Layer 3 of a small transformer language model trained on English Wikipedia (12 layers, counted from 0, width 128).
A neuron adds its activation times its output weights to the MLP's output. To switch it off is to set its activation to zero at one token and run the rest of the model.
A neuron's activation on a vector x is SiLU(gate . x) times (in . x), where the dot is the dot product.

Input weights of the MLP neurons that the questions are about. A number n stands for (n - 128) times 0.0041.
n160 gate: 125, 72, 104, 130, 233, 88, 107, 139, 164, 91, 170, 125, 150, 128, 166, 104, 120, 141, 78, 107, 112, 52, 139, 201, 66, 110, 120, 159, 130, 131, 206, 98, 167, 152, 83, 86, 162, 129, 90, 113, 156, 100, 128, 165, 149, 98, 190, 116, 161, 85, 164, 165, 95, 158, 73, 165, 151, 146, 87, 143, 84, 21, 106, 110, 179, 144, 141, 125, 89, 136, 70, 96, 112, 164, 105, 68, 118, 113, 116, 126, 130, 159, 164, 57, 84, 199, 112, 97, 141, 89, 142, 142, 146, 119, 122, 118, 175, 70, 171, 111, 77, 164, 77, 92, 121, 139, 93, 123, 101, 119, 153, 65, 111, 122, 147, 134, 179, 97, 112, 102, 73, 130, 173, 189, 172, 174, 142, 167
n230 gate: 99, 44, 92, 164, 114, 177, 161, 149, 74, 155, 103, 160, 141, 121, 134, 153, 126, 89, 98, 174, 108, 159, 157, 134, 100, 122, 92, 70, 142, 132, 151, 98, 182, 118, 135, 102, 141, 120, 87, 136, 130, 108, 97, 75, 178, 82, 120, 135, 151, 115, 90, 171, 91, 127, 113, 138, 166, 163, 167, 117, 155, 113, 157, 141, 177, 133, 124, 93, 120, 125, 111, 134, 161, 90, 142, 98, 172, 133, 73, 156, 54, 80, 130, 153, 145, 111, 100, 96, 119, 145, 105, 97, 85, 133, 98, 157, 112, 116, 158, 127, 171, 156, 151, 118, 112, 135, 121, 94, 133, 167, 65, 160, 84, 155, 121, 158, 139, 144, 130, 169, 114, 95, 93, 162, 123, 110, 187, 165
n328 gate: 115, 154, 148, 196, 147, 136, 102, 122, 105, 98, 97, 163, 79, 100, 144, 126, 128, 178, 139, 163, 125, 129, 164, 73, 104, 77, 130, 127, 141, 126, 142, 105, 60, 81, 133, 215, 112, 117, 132, 145, 102, 126, 173, 123, 101, 166, 158, 132, 94, 170, 182, 103, 96, 109, 111, 160, 190, 79, 121, 50, 190, 125, 95, 137, 141, 147, 97, 154, 142, 172, 122, 92, 121, 148, 126, 143, 125, 129, 146, 172, 196, 32, 153, 152, 165, 110, 153, 159, 194, 139, 156, 146, 107, 137, 151, 145, 115, 129, 192, 132, 171, 138, 126, 111, 119, 136, 171, 86, 152, 128, 106, 82, 107, 58, 156, 139, 134, 138, 106, 100, 125, 99, 138, 131, 158, 153, 82, 170
n359 gate: 155, 99, 150, 145, 149, 118, 138, 106, 146, 97, 126, 90, 130, 117, 97, 177, 167, 79, 115, 82, 130, 123, 113, 116, 125, 107, 37, 155, 120, 150, 125, 248, 110, 93, 141, 119, 94, 112, 129, 164, 139, 156, 111, 168, 124, 92, 128, 87, 115, 171, 135, 79, 80, 106, 143, 157, 92, 139, 132, 83, 115, 144, 135, 123, 221, 161, 164, 127, 109, 136, 174, 174, 155, 184, 120, 109, 166, 121, 119, 140, 87, 147, 129, 102, 122, 127, 187, 116, 86, 117, 174, 128, 91, 161, 158, 105, 110, 124, 109, 145, 122, 128, 85, 162, 145, 173, 102, 107, 161, 64, 117, 152, 114, 107, 114, 141, 118, 142, 133, 103, 92, 68, 67, 121, 90, 175, 147, 98
n393 gate: 157, 122, 153, 112, 139, 159, 158, 176, 141, 128, 99, 213, 89, 115, 147, 62, 193, 135, 120, 157, 103, 141, 111, 170, 130, 183, 125, 159, 103, 110, 92, 172, 129, 137, 135, 99, 138, 141, 110, 100, 94, 86, 69, 131, 155, 165, 20, 128, 188, 126, 179, 180, 126, 82, 164, 118, 105, 116, 119, 163, 145, 130, 119, 135, 132, 64, 107, 102, 126, 153, 84, 191, 108, 109, 74, 89, 102, 137, 111, 129, 84, 112, 165, 178, 122, 68, 134, 134, 82, 147, 163, 154, 116, 127, 124, 137, 156, 157, 111, 105, 82, 86, 152, 180, 108, 35, 128, 155, 129, 139, 180, 199, 127, 157, 154, 133, 174, 141, 104, 101, 177, 159, 123, 110, 115, 155, 91, 159
n160 in: 170, 96, 100, 148, 80, 119, 138, 70, 91, 67, 123, 156, 53, 139, 148, 36, 215, 150, 140, 149, 142, 147, 92, 143, 102, 144, 88, 133, 152, 178, 170, 104, 105, 149, 56, 141, 142, 204, 105, 117, 138, 141, 181, 98, 130, 101, 151, 132, 103, 125, 110, 182, 74, 207, 137, 149, 127, 124, 100, 128, 186, 118, 116, 92, 45, 99, 166, 104, 87, 143, 97, 114, 127, 169, 185, 124, 86, 166, 172, 77, 142, 115, 183, 115, 149, 138, 129, 110, 105, 129, 116, 150, 133, 102, 121, 136, 137, 129, 187, 137, 101, 130, 61, 94, 148, 157, 137, 121, 104, 157, 154, 103, 161, 202, 127, 93, 144, 180, 99, 165, 88, 94, 111, 155, 195, 158, 147, 198
n230 in: 105, 64, 143, 142, 117, 171, 167, 79, 103, 107, 142, 185, 92, 94, 157, 97, 165, 128, 115, 167, 110, 236, 125, 141, 140, 143, 123, 114, 160, 90, 144, 115, 135, 125, 142, 99, 102, 107, 97, 146, 128, 113, 123, 61, 154, 89, 152, 120, 82, 176, 100, 96, 98, 90, 138, 112, 134, 129, 128, 150, 141, 101, 99, 121, 160, 105, 140, 103, 168, 210, 82, 112, 180, 51, 134, 60, 143, 114, 169, 168, 142, 106, 115, 180, 128, 91, 112, 95, 131, 139, 154, 64, 105, 116, 69, 135, 160, 81, 235, 157, 115, 124, 160, 137, 107, 173, 105, 131, 175, 146, 145, 157, 93, 157, 128, 169, 130, 109, 150, 159, 116, 143, 80, 114, 144, 116, 125, 82
n328 in: 93, 162, 174, 203, 147, 131, 92, 127, 110, 65, 108, 132, 127, 123, 148, 139, 151, 125, 119, 169, 100, 130, 167, 74, 101, 93, 148, 117, 169, 88, 165, 132, 64, 98, 153, 156, 95, 142, 119, 180, 103, 93, 151, 139, 147, 152, 110, 148, 74, 167, 133, 108, 105, 132, 134, 180, 211, 76, 133, 64, 176, 119, 88, 150, 96, 137, 110, 151, 164, 121, 128, 111, 141, 100, 113, 147, 91, 65, 127, 143, 163, 74, 181, 116, 186, 129, 180, 203, 179, 112, 124, 123, 133, 136, 155, 146, 151, 62, 130, 89, 88, 118, 135, 117, 107, 141, 135, 120, 122, 125, 148, 96, 144, 119, 120, 117, 135, 84, 115, 112, 104, 87, 116, 115, 153, 161, 83, 149
n359 in: 87, 161, 141, 113, 94, 140, 133, 127, 163, 121, 106, 135, 184, 180, 161, 84, 94, 187, 106, 162, 177, 195, 184, 149, 93, 157, 108, 72, 150, 115, 168, 73, 145, 113, 145, 134, 168, 150, 97, 102, 128, 127, 146, 75, 111, 92, 174, 139, 111, 90, 159, 97, 152, 124, 139, 101, 116, 139, 165, 123, 53, 93, 129, 100, 109, 124, 173, 150, 129, 113, 60, 130, 168, 86, 115, 140, 125, 122, 114, 129, 162, 127, 92, 103, 153, 170, 56, 134, 138, 143, 113, 169, 142, 133, 99, 107, 102, 71, 105, 140, 119, 229, 168, 121, 88, 77, 113, 107, 177, 191, 129, 157, 118, 135, 148, 146, 159, 127, 122, 127, 146, 136, 199, 121, 119, 141, 170, 114
n393 in: 112, 99, 166, 139, 92, 99, 171, 88, 175, 153, 116, 131, 68, 140, 89, 76, 100, 168, 127, 169, 65, 134, 143, 61, 119, 207, 166, 119, 137, 127, 97, 107, 157, 166, 102, 134, 93, 138, 193, 65, 72, 114, 133, 111, 99, 142, 102, 119, 140, 101, 139, 98, 128, 143, 130, 149, 126, 33, 91, 83, 154, 123, 85, 108, 154, 149, 150, 184, 143, 179, 82, 132, 101, 56, 33, 133, 147, 120, 98, 121, 158, 129, 92, 102, 170, 152, 129, 177, 146, 94, 179, 95, 174, 147, 129, 141, 92, 133, 114, 134, 159, 102, 132, 119, 64, 111, 116, 138, 140, 134, 104, 144, 116, 146, 108, 145, 123, 130, 159, 141, 97, 156, 123, 191, 85, 94, 125, 118

Output weights of the MLP neurons that the questions are about. A number n stands for (n - 128) times 0.0036.
n160: 172, 165, 141, 138, 141, 126, 136, 156, 123, 145, 137, 139, 120, 95, 80, 51, 89, 134, 94, 96, 102, 125, 154, 107, 124, 85, 196, 81, 202, 83, 182, 66, 101, 106, 186, 103, 120, 81, 142, 56, 151, 29, 163, 115, 108, 122, 93, 135, 101, 87, 94, 153, 94, 74, 65, 121, 94, 146, 100, 126, 79, 129, 138, 115, 105, 91, 171, 144, 108, 136, 100, 103, 82, 155, 94, 109, 102, 106, 97, 130, 80, 138, 123, 57, 149, 113, 128, 140, 117, 138, 67, 106, 114, 163, 68, 157, 181, 79, 57, 77, 102, 157, 150, 183, 122, 99, 94, 167, 186, 133, 198, 66, 63, 144, 125, 68, 176, 72, 89, 78, 160, 127, 132, 116, 162, 123, 168, 138
n230: 204, 228, 106, 115, 118, 97, 108, 108, 168, 170, 99, 60, 151, 122, 98, 116, 128, 143, 135, 81, 91, 65, 136, 112, 164, 151, 80, 132, 101, 114, 101, 83, 112, 131, 151, 159, 178, 153, 151, 91, 106, 135, 128, 208, 82, 120, 148, 148, 162, 129, 181, 177, 152, 164, 121, 109, 127, 127, 125, 123, 97, 119, 154, 122, 92, 149, 120, 174, 97, 107, 154, 147, 29, 133, 129, 206, 127, 94, 127, 91, 94, 157, 181, 80, 147, 208, 149, 168, 176, 94, 110, 180, 141, 127, 178, 126, 128, 145, 72, 137, 87, 133, 99, 124, 125, 77, 144, 97, 107, 118, 155, 133, 136, 129, 115, 91, 116, 137, 138, 71, 144, 173, 128, 122, 94, 125, 97, 148
n328: 169, 120, 117, 107, 130, 126, 110, 187, 126, 138, 134, 106, 155, 64, 150, 124, 121, 145, 144, 169, 139, 75, 90, 136, 34, 119, 96, 130, 74, 68, 113, 105, 103, 122, 135, 128, 115, 174, 137, 172, 127, 114, 156, 120, 165, 156, 62, 127, 108, 155, 127, 58, 111, 130, 192, 140, 129, 196, 151, 129, 83, 171, 146, 139, 163, 133, 103, 124, 88, 183, 62, 97, 164, 154, 164, 152, 119, 149, 130, 84, 91, 59, 116, 204, 70, 125, 140, 127, 73, 91, 93, 128, 117, 92, 151, 119, 135, 58, 81, 117, 100, 161, 98, 150, 84, 93, 104, 116, 117, 140, 106, 119, 132, 145, 126, 91, 49, 193, 126, 108, 88, 155, 158, 115, 150, 146, 165, 61
n359: 122, 121, 113, 112, 127, 145, 127, 129, 82, 116, 127, 102, 70, 117, 158, 167, 199, 20, 123, 137, 94, 16, 54, 118, 127, 111, 70, 127, 168, 204, 114, 210, 94, 123, 131, 115, 100, 110, 149, 99, 99, 106, 73, 197, 109, 153, 109, 49, 129, 151, 111, 108, 70, 136, 143, 90, 212, 97, 110, 113, 187, 119, 84, 78, 175, 110, 85, 98, 120, 132, 210, 133, 103, 129, 125, 189, 137, 107, 176, 123, 75, 134, 206, 107, 99, 106, 188, 189, 101, 64, 138, 67, 84, 108, 132, 156, 111, 175, 155, 136, 80, 33, 103, 132, 131, 176, 136, 136, 89, 73, 138, 49, 152, 101, 86, 124, 109, 75, 133, 119, 99, 134, 54, 157, 136, 148, 23, 170
n393: 116, 157, 107, 155, 72, 133, 169, 137, 169, 131, 140, 185, 135, 119, 130, 157, 143, 158, 71, 146, 131, 147, 70, 148, 131, 159, 90, 151, 159, 114, 109, 146, 126, 211, 144, 108, 112, 152, 114, 126, 114, 50, 127, 121, 76, 180, 79, 123, 175, 156, 191, 162, 162, 121, 119, 183, 136, 141, 86, 105, 115, 127, 107, 109, 147, 118, 157, 56, 93, 175, 93, 212, 88, 159, 109, 15, 131, 165, 145, 136, 135, 113, 161, 139, 128, 93, 181, 202, 132, 110, 119, 151, 153, 110, 106, 119, 104, 55, 143, 166, 125, 161, 137, 192, 90, 149, 248, 97, 113, 130, 132, 179, 44, 180, 108, 144, 193, 164, 124, 162, 84, 108, 151, 102, 75, 97, 148, 102

Each question names a token from some text and the token that comes next. It shows the vector x that enters the MLP there. A number n stands for (n - 128) times 0.049.

Then comes g, the gradient of the next token's log-probability with respect to the MLP's output, scaled to length 1. A neuron's effect is roughly proportional to its activation times (output weights . g). A number n stands for (n - 128) times 0.0031.

",", then " Car"
x: 123, 101, 166, 124, 106, 150, 150, 133, 156, 88, 123, 129, 176, 100, 139, 171, 112, 108, 112, 108, 161, 145, 133, 105, 102, 130, 152, 115, 120, 108, 174, 132, 135, 154, 112, 95, 117, 97, 144, 173, 106, 126, 103, 113, 143, 120, 102, 120, 79, 79, 106, 92, 144, 124, 121, 151, 110, 135, 118, 131, 122, 148, 123, 124, 153, 142, 82, 71, 157, 89, 120, 117, 100, 196, 149, 114, 137, 109, 131, 108, 100, 126, 134, 131, 147, 134, 165, 153, 99, 125, 156, 96, 115, 138, 163, 103, 135, 67, 114, 120, 160, 143, 117, 188, 148, 140, 154, 135, 141, 130, 113, 156, 135, 115, 95, 120, 132, 188, 126, 98, 113, 105, 135, 142, 140, 134, 137, 125
g: 179, 132, 96, 136, 147, 117, 115, 102, 151, 155, 117, 104, 119, 122, 71, 134, 130, 146, 110, 83, 168, 119, 186, 91, 110, 102, 142, 113, 135, 124, 144, 76, 180, 104, 114, 183, 121, 141, 92, 104, 49, 128, 139, 162, 94, 72, 101, 169, 119, 157, 126, 147, 140, 115, 137, 146, 142, 140, 142, 93, 146, 69, 95, 143, 153, 96, 150, 122, 157, 179, 111, 142, 97, 98, 142, 147, 112, 155, 120, 103, 154, 131, 118, 92, 140, 83, 140, 96, 105, 80, 134, 155, 165, 99, 127, 133, 133, 156, 133, 146, 166, 239, 138, 135, 151, 146, 161, 85, 175, 153, 105, 126, 170, 128, 105, 129, 146, 96, 134, 120, 134, 115, 140, 111, 139, 129, 119, 143
Which neuron, switched off, lowers the next token's probability most? n359

" Red", then "s"
x: 118, 133, 115, 109, 129, 119, 146, 173, 182, 73, 102, 116, 140, 102, 143, 133, 114, 189, 123, 129, 161, 141, 121, 112, 108, 100, 187, 142, 130, 113, 122, 91, 137, 144, 135, 116, 98, 131, 131, 158, 162, 139, 148, 126, 146, 95, 113, 148, 97, 138, 131, 105, 116, 102, 148, 143, 170, 112, 131, 128, 122, 132, 105, 150, 82, 105, 151, 141, 154, 140, 94, 104, 119, 110, 145, 135, 104, 94, 144, 116, 140, 106, 124, 146, 126, 105, 120, 135, 106, 74, 162, 131, 99, 89, 133, 133, 112, 63, 88, 101, 136, 152, 104, 170, 131, 168, 159, 125, 145, 195, 114, 123, 134, 122, 107, 114, 153, 209, 109, 137, 142, 109, 149, 135, 123, 109, 142, 129
g: 184, 80, 126, 98, 162, 90, 152, 119, 134, 167, 109, 167, 82, 145, 153, 66, 130, 114, 152, 86, 170, 142, 115, 149, 145, 85, 109, 149, 88, 139, 67, 114, 143, 153, 103, 97, 114, 94, 88, 149, 101, 135, 149, 168, 156, 130, 138, 159, 175, 146, 178, 106, 96, 102, 106, 139, 93, 100, 149, 127, 105, 102, 115, 129, 140, 114, 93, 156, 79, 138, 130, 102, 71, 51, 146, 129, 111, 129, 163, 139, 131, 83, 151, 150, 150, 115, 166, 145, 115, 126, 162, 113, 117, 106, 124, 138, 129, 122, 143, 96, 146, 130, 121, 182, 137, 90, 137, 146, 121, 168, 148, 112, 138, 120, 105, 174, 121, 92, 128, 126, 112, 173, 145, 83, 147, 184, 127, 70
Which neuron, switched off, lowers the next token's probability most? n328

"8", then "2"
x: 166, 80, 146, 137, 133, 153, 179, 132, 151, 93, 126, 114, 191, 101, 164, 190, 113, 171, 104, 151, 162, 103, 117, 123, 79, 113, 152, 127, 127, 131, 155, 125, 129, 154, 156, 134, 125, 97, 111, 171, 124, 109, 150, 139, 152, 127, 110, 191, 96, 148, 101, 138, 114, 98, 131, 156, 110, 100, 137, 136, 90, 132, 85, 154, 150, 158, 148, 111, 125, 125, 127, 122, 169, 99, 123, 143, 150, 127, 74, 133, 102, 123, 133, 118, 134, 138, 134, 97, 103, 124, 128, 104, 131, 101, 159, 95, 159, 76, 103, 131, 147, 131, 120, 121, 161, 138, 138, 137, 141, 187, 85, 152, 149, 167, 152, 105, 137, 146, 122, 134, 164, 135, 167, 157, 131, 178, 122, 114
g: 147, 111, 151, 152, 113, 119, 111, 125, 125, 118, 149, 122, 116, 121, 144, 97, 125, 140, 152, 93, 96, 110, 109, 105, 130, 125, 193, 166, 99, 98, 137, 148, 112, 156, 36, 131, 104, 86, 158, 110, 114, 164, 90, 104, 89, 87, 122, 76, 90, 123, 112, 110, 180, 133, 101, 141, 124, 134, 197, 108, 142, 90, 118, 155, 151, 128, 138, 153, 113, 148, 153, 121, 74, 116, 107, 139, 129, 117, 136, 131, 127, 59, 87, 165, 84, 112, 130, 129, 132, 140, 141, 94, 136, 147, 94, 85, 130, 137, 145, 149, 175, 73, 121, 125, 109, 146, 201, 134, 137, 105, 102, 105, 165, 138, 138, 171, 150, 122, 124, 184, 127, 117, 43, 140, 106, 108, 141, 152
Which neuron, switched off, lowers the next token's probability most? n160

"4", then "-"
x: 131, 83, 129, 118, 140, 131, 182, 164, 157, 86, 105, 125, 164, 108, 121, 198, 129, 124, 66, 151, 129, 113, 107, 110, 112, 130, 139, 117, 156, 148, 150, 101, 144, 202, 129, 124, 119, 121, 96, 180, 148, 146, 118, 123, 155, 113, 106, 173, 118, 128, 96, 141, 141, 87, 121, 160, 131, 81, 146, 150, 103, 131, 101, 134, 161, 160, 73, 105, 132, 118, 104, 135, 150, 97, 111, 151, 111, 101, 108, 120, 127, 107, 142, 140, 132, 147, 144, 120, 108, 75, 146, 140, 134, 113, 149, 90, 139, 75, 101, 149, 153, 115, 114, 114, 167, 171, 142, 118, 118, 180, 123, 165, 148, 134, 144, 143, 132, 144, 95, 142, 120, 122, 155, 122, 147, 173, 125, 110
g: 183, 97, 117, 90, 122, 147, 117, 145, 106, 127, 71, 129, 114, 161, 160, 108, 88, 133, 139, 158, 123, 91, 113, 127, 109, 87, 126, 149, 151, 135, 139, 132, 81, 117, 83, 121, 152, 116, 109, 121, 88, 113, 134, 140, 141, 123, 154, 94, 155, 131, 104, 120, 156, 145, 133, 141, 164, 35, 140, 106, 135, 153, 142, 138, 178, 109, 193, 155, 154, 80, 89, 95, 183, 118, 130, 179, 134, 133, 133, 117, 98, 111, 123, 83, 148, 78, 90, 142, 130, 90, 96, 124, 161, 115, 178, 137, 70, 139, 169, 141, 100, 137, 124, 117, 143, 177, 138, 131, 128, 106, 113, 156, 112, 150, 141, 196, 117, 134, 121, 114, 113, 91, 136, 137, 178, 138, 131, 204
Which neuron, switched off, lowers the next token's probability most? n160

" representative", then " level"
x: 173, 143, 153, 90, 105, 112, 169, 166, 152, 106, 100, 120, 122, 96, 122, 147, 145, 176, 102, 125, 132, 136, 82, 92, 131, 97, 134, 136, 123, 125, 135, 116, 160, 147, 133, 97, 76, 134, 121, 140, 126, 135, 114, 137, 140, 105, 91, 122, 106, 187, 137, 121, 107, 118, 104, 155, 122, 125, 159, 126, 122, 97, 120, 117, 141, 123, 93, 121, 155, 91, 117, 88, 117, 138, 98, 157, 90, 172, 155, 148, 96, 102, 128, 115, 104, 84, 148, 116, 108, 91, 168, 87, 98, 101, 114, 127, 118, 70, 125, 135, 170, 123, 98, 185, 167, 145, 166, 132, 111, 125, 110, 120, 141, 150, 88, 119, 161, 187, 122, 99, 111, 118, 117, 132, 121, 160, 131, 96
g: 194, 155, 124, 153, 98, 120, 161, 133, 78, 132, 158, 151, 141, 115, 88, 132, 139, 107, 53, 149, 148, 107, 114, 130, 131, 147, 94, 139, 171, 134, 162, 80, 107, 95, 113, 161, 166, 105, 89, 136, 115, 152, 119, 87, 111, 175, 95, 104, 89, 143, 148, 141, 154, 87, 153, 144, 149, 104, 133, 123, 92, 151, 136, 110, 79, 172, 134, 135, 154, 184, 114, 129, 171, 98, 93, 102, 116, 95, 141, 110, 170, 174, 171, 96, 147, 133, 117, 168, 94, 86, 98, 127, 147, 122, 196, 141, 90, 164, 110, 157, 153, 89, 129, 100, 80, 124, 150, 120, 92, 145, 151, 109, 96, 149, 118, 90, 124, 129, 140, 84, 105, 121, 135, 165, 96, 163, 126, 138
Which neuron, switched off, raises the next token's probability most? n359

"1", then "1"
x: 179, 76, 124, 86, 102, 154, 159, 138, 165, 115, 117, 125, 158, 89, 151, 176, 94, 107, 98, 121, 125, 146, 99, 87, 101, 170, 143, 146, 152, 140, 139, 136, 121, 142, 138, 139, 128, 81, 128, 156, 135, 155, 86, 103, 121, 82, 64, 164, 117, 116, 101, 104, 124, 101, 116, 163, 96, 139, 123, 166, 102, 123, 143, 132, 172, 138, 155, 83, 119, 92, 106, 137, 149, 91, 154, 148, 144, 120, 88, 88, 100, 120, 165, 144, 133, 100, 147, 119, 83, 142, 113, 75, 131, 106, 108, 106, 151, 111, 120, 129, 177, 158, 105, 140, 150, 125, 155, 165, 110, 160, 116, 141, 134, 126, 135, 128, 144, 171, 109, 115, 108, 111, 127, 115, 144, 172, 122, 136
g: 123, 142, 150, 131, 142, 68, 183, 104, 112, 146, 157, 122, 89, 181, 103, 158, 58, 153, 86, 175, 124, 112, 168, 122, 144, 107, 128, 178, 171, 157, 142, 144, 113, 150, 106, 118, 94, 145, 178, 161, 132, 110, 108, 71, 123, 165, 81, 119, 87, 182, 152, 120, 101, 155, 108, 152, 117, 86, 146, 112, 122, 68, 123, 166, 136, 122, 92, 113, 108, 148, 151, 189, 118, 94, 81, 129, 128, 127, 154, 75, 121, 113, 97, 87, 112, 115, 152, 146, 163, 138, 139, 115, 157, 127, 135, 155, 131, 122, 138, 131, 102, 139, 113, 108, 101, 132, 165, 149, 148, 185, 85, 166, 104, 144, 144, 158, 99, 122, 92, 156, 139, 115, 117, 117, 80, 118, 166, 144
Which neuron, switched off, raises the next token's probability most? n393

" Sal", then "ford"
x: 108, 123, 130, 129, 93, 121, 153, 181, 151, 118, 124, 170, 142, 99, 106, 113, 118, 149, 125, 124, 139, 153, 112, 133, 117, 116, 164, 132, 131, 102, 147, 123, 162, 152, 140, 94, 105, 114, 156, 131, 143, 137, 130, 115, 105, 106, 36, 135, 109, 112, 149, 118, 131, 76, 138, 112, 140, 107, 120, 132, 87, 147, 130, 129, 91, 105, 147, 172, 145, 72, 72, 111, 128, 124, 119, 119, 105, 97, 140, 137, 144, 112, 128, 109, 111, 97, 126, 134, 130, 111, 154, 120, 131, 68, 165, 129, 143, 70, 109, 126, 174, 163, 79, 173, 149, 137, 148, 128, 143, 203, 117, 143, 134, 151, 112, 129, 157, 194, 123, 101, 125, 112, 134, 164, 134, 144, 160, 135
g: 143, 112, 66, 162, 137, 149, 124, 112, 157, 143, 127, 141, 149, 189, 122, 167, 188, 117, 139, 118, 146, 111, 110, 130, 70, 91, 132, 197, 117, 128, 140, 129, 147, 174, 125, 110, 57, 150, 144, 162, 82, 90, 180, 90, 85, 140, 179, 118, 110, 86, 112, 114, 148, 106, 89, 134, 180, 108, 106, 123, 115, 169, 121, 95, 164, 90, 152, 170, 136, 144, 90, 112, 132, 105, 126, 162, 133, 157, 146, 114, 138, 151, 82, 140, 114, 111, 105, 124, 147, 111, 108, 134, 102, 143, 114, 126, 107, 146, 139, 104, 90, 110, 117, 127, 156, 97, 147, 93, 88, 101, 107, 161, 112, 112, 117, 116, 158, 171, 124, 169, 110, 68, 165, 138, 161, 98, 90, 92
Which neuron, switched off, lowers the next token's probability most? n393

" to", then "ugh"
x: 130, 118, 147, 111, 117, 140, 153, 134, 137, 120, 81, 79, 142, 105, 171, 144, 113, 132, 114, 134, 174, 136, 59, 103, 108, 138, 160, 146, 114, 143, 167, 140, 121, 130, 161, 127, 141, 122, 114, 144, 112, 157, 123, 131, 129, 133, 103, 122, 113, 119, 154, 127, 144, 84, 141, 133, 108, 163, 139, 148, 150, 117, 129, 152, 142, 141, 122, 102, 119, 82, 93, 140, 88, 190, 123, 153, 150, 83, 100, 95, 107, 155, 130, 76, 135, 115, 156, 136, 96, 108, 169, 123, 92, 126, 123, 133, 142, 42, 85, 124, 130, 158, 137, 165, 124, 136, 145, 131, 146, 127, 119, 143, 174, 146, 111, 123, 137, 192, 103, 111, 118, 110, 92, 86, 143, 160, 121, 127
g: 142, 124, 130, 162, 86, 114, 82, 143, 170, 135, 97, 153, 111, 111, 117, 144, 141, 122, 133, 119, 143, 143, 108, 93, 154, 117, 136, 120, 46, 125, 150, 66, 178, 71, 121, 179, 154, 126, 133, 124, 145, 149, 157, 84, 114, 132, 184, 101, 118, 166, 113, 126, 137, 120, 142, 142, 127, 98, 112, 120, 196, 140, 138, 136, 86, 166, 118, 119, 179, 105, 133, 153, 177, 138, 77, 106, 146, 100, 143, 151, 151, 118, 129, 103, 133, 116, 125, 113, 139, 141, 120, 169, 87, 133, 122, 161, 106, 151, 72, 160, 154, 61, 106, 104, 156, 125, 108, 158, 170, 155, 99, 77, 143, 74, 127, 84, 77, 172, 160, 124, 134, 115, 157, 94, 126, 99, 134, 115
Which neuron, switched off, lowers the next token's probability most? n393

"3", then "7"
x: 126, 102, 145, 78, 124, 145, 128, 162, 165, 95, 110, 137, 160, 84, 147, 191, 98, 114, 72, 122, 127, 139, 126, 104, 99, 140, 150, 151, 140, 149, 130, 124, 128, 159, 130, 114, 114, 106, 103, 150, 150, 147, 88, 98, 120, 113, 80, 142, 115, 91, 123, 135, 143, 89, 121, 153, 100, 147, 123, 148, 95, 108, 118, 137, 187, 157, 109, 128, 104, 86, 91, 122, 143, 85, 146, 157, 111, 113, 112, 91, 147, 125, 155, 151, 98, 109, 152, 105, 93, 87, 128, 138, 134, 106, 146, 85, 145, 101, 101, 130, 172, 148, 111, 133, 135, 151, 149, 185, 129, 176, 95, 166, 116, 137, 133, 166, 148, 161, 125, 140, 131, 123, 129, 131, 163, 179, 106, 132
g: 146, 119, 144, 155, 172, 149, 176, 117, 139, 170, 141, 96, 157, 83, 165, 140, 152, 120, 112, 86, 186, 121, 79, 92, 153, 100, 110, 63, 108, 132, 151, 132, 142, 146, 140, 116, 154, 120, 119, 164, 126, 119, 151, 129, 125, 80, 145, 113, 148, 169, 125, 120, 92, 94, 176, 153, 132, 166, 112, 127, 152, 139, 124, 142, 138, 68, 149, 133, 147, 117, 77, 139, 145, 136, 94, 134, 114, 136, 101, 94, 78, 118, 139, 88, 186, 113, 100, 119, 115, 154, 106, 135, 182, 131, 95, 130, 102, 159, 188, 183, 123, 154, 104, 129, 112, 107, 76, 129, 154, 169, 188, 111, 127, 97, 176, 106, 98, 176, 120, 108, 89, 124, 140, 141, 119, 137, 134, 184
Which neuron, switched off, raises the next token's probability most? n160

"int", then "ang"
x: 134, 186, 152, 96, 126, 123, 147, 153, 148, 107, 97, 181, 135, 91, 127, 118, 106, 143, 131, 158, 149, 152, 151, 125, 116, 120, 195, 129, 131, 86, 117, 35, 114, 109, 115, 121, 133, 98, 142, 155, 90, 116, 126, 125, 112, 127, 138, 127, 86, 145, 144, 122, 106, 153, 112, 124, 132, 103, 166, 118, 129, 172, 134, 118, 173, 124, 111, 106, 140, 128, 86, 140, 131, 114, 129, 102, 125, 84, 130, 124, 124, 86, 148, 138, 143, 89, 107, 139, 93, 139, 181, 159, 180, 79, 109, 115, 124, 73, 86, 113, 129, 155, 125, 121, 91, 124, 170, 120, 158, 115, 139, 129, 110, 133, 116, 160, 162, 149, 117, 125, 152, 116, 165, 159, 97, 158, 157, 90
g: 104, 128, 137, 139, 141, 185, 103, 179, 152, 146, 146, 150, 138, 98, 133, 105, 150, 154, 137, 107, 150, 129, 121, 145, 147, 147, 189, 152, 79, 166, 121, 161, 103, 115, 135, 146, 148, 88, 113, 127, 153, 105, 130, 168, 128, 97, 145, 89, 111, 80, 110, 165, 182, 97, 131, 82, 104, 95, 86, 115, 147, 100, 74, 168, 133, 110, 145, 150, 87, 110, 167, 103, 137, 125, 123, 142, 102, 116, 150, 134, 123, 140, 105, 158, 180, 81, 115, 121, 87, 99, 61, 144, 121, 76, 126, 154, 202, 173, 167, 125, 114, 166, 105, 122, 103, 130, 124, 149, 145, 153, 127, 163, 110, 159, 115, 84, 120, 134, 80, 107, 104, 131, 114, 195, 128, 131, 164, 157
Which neuron, switched off, raises the next token's probability most? n328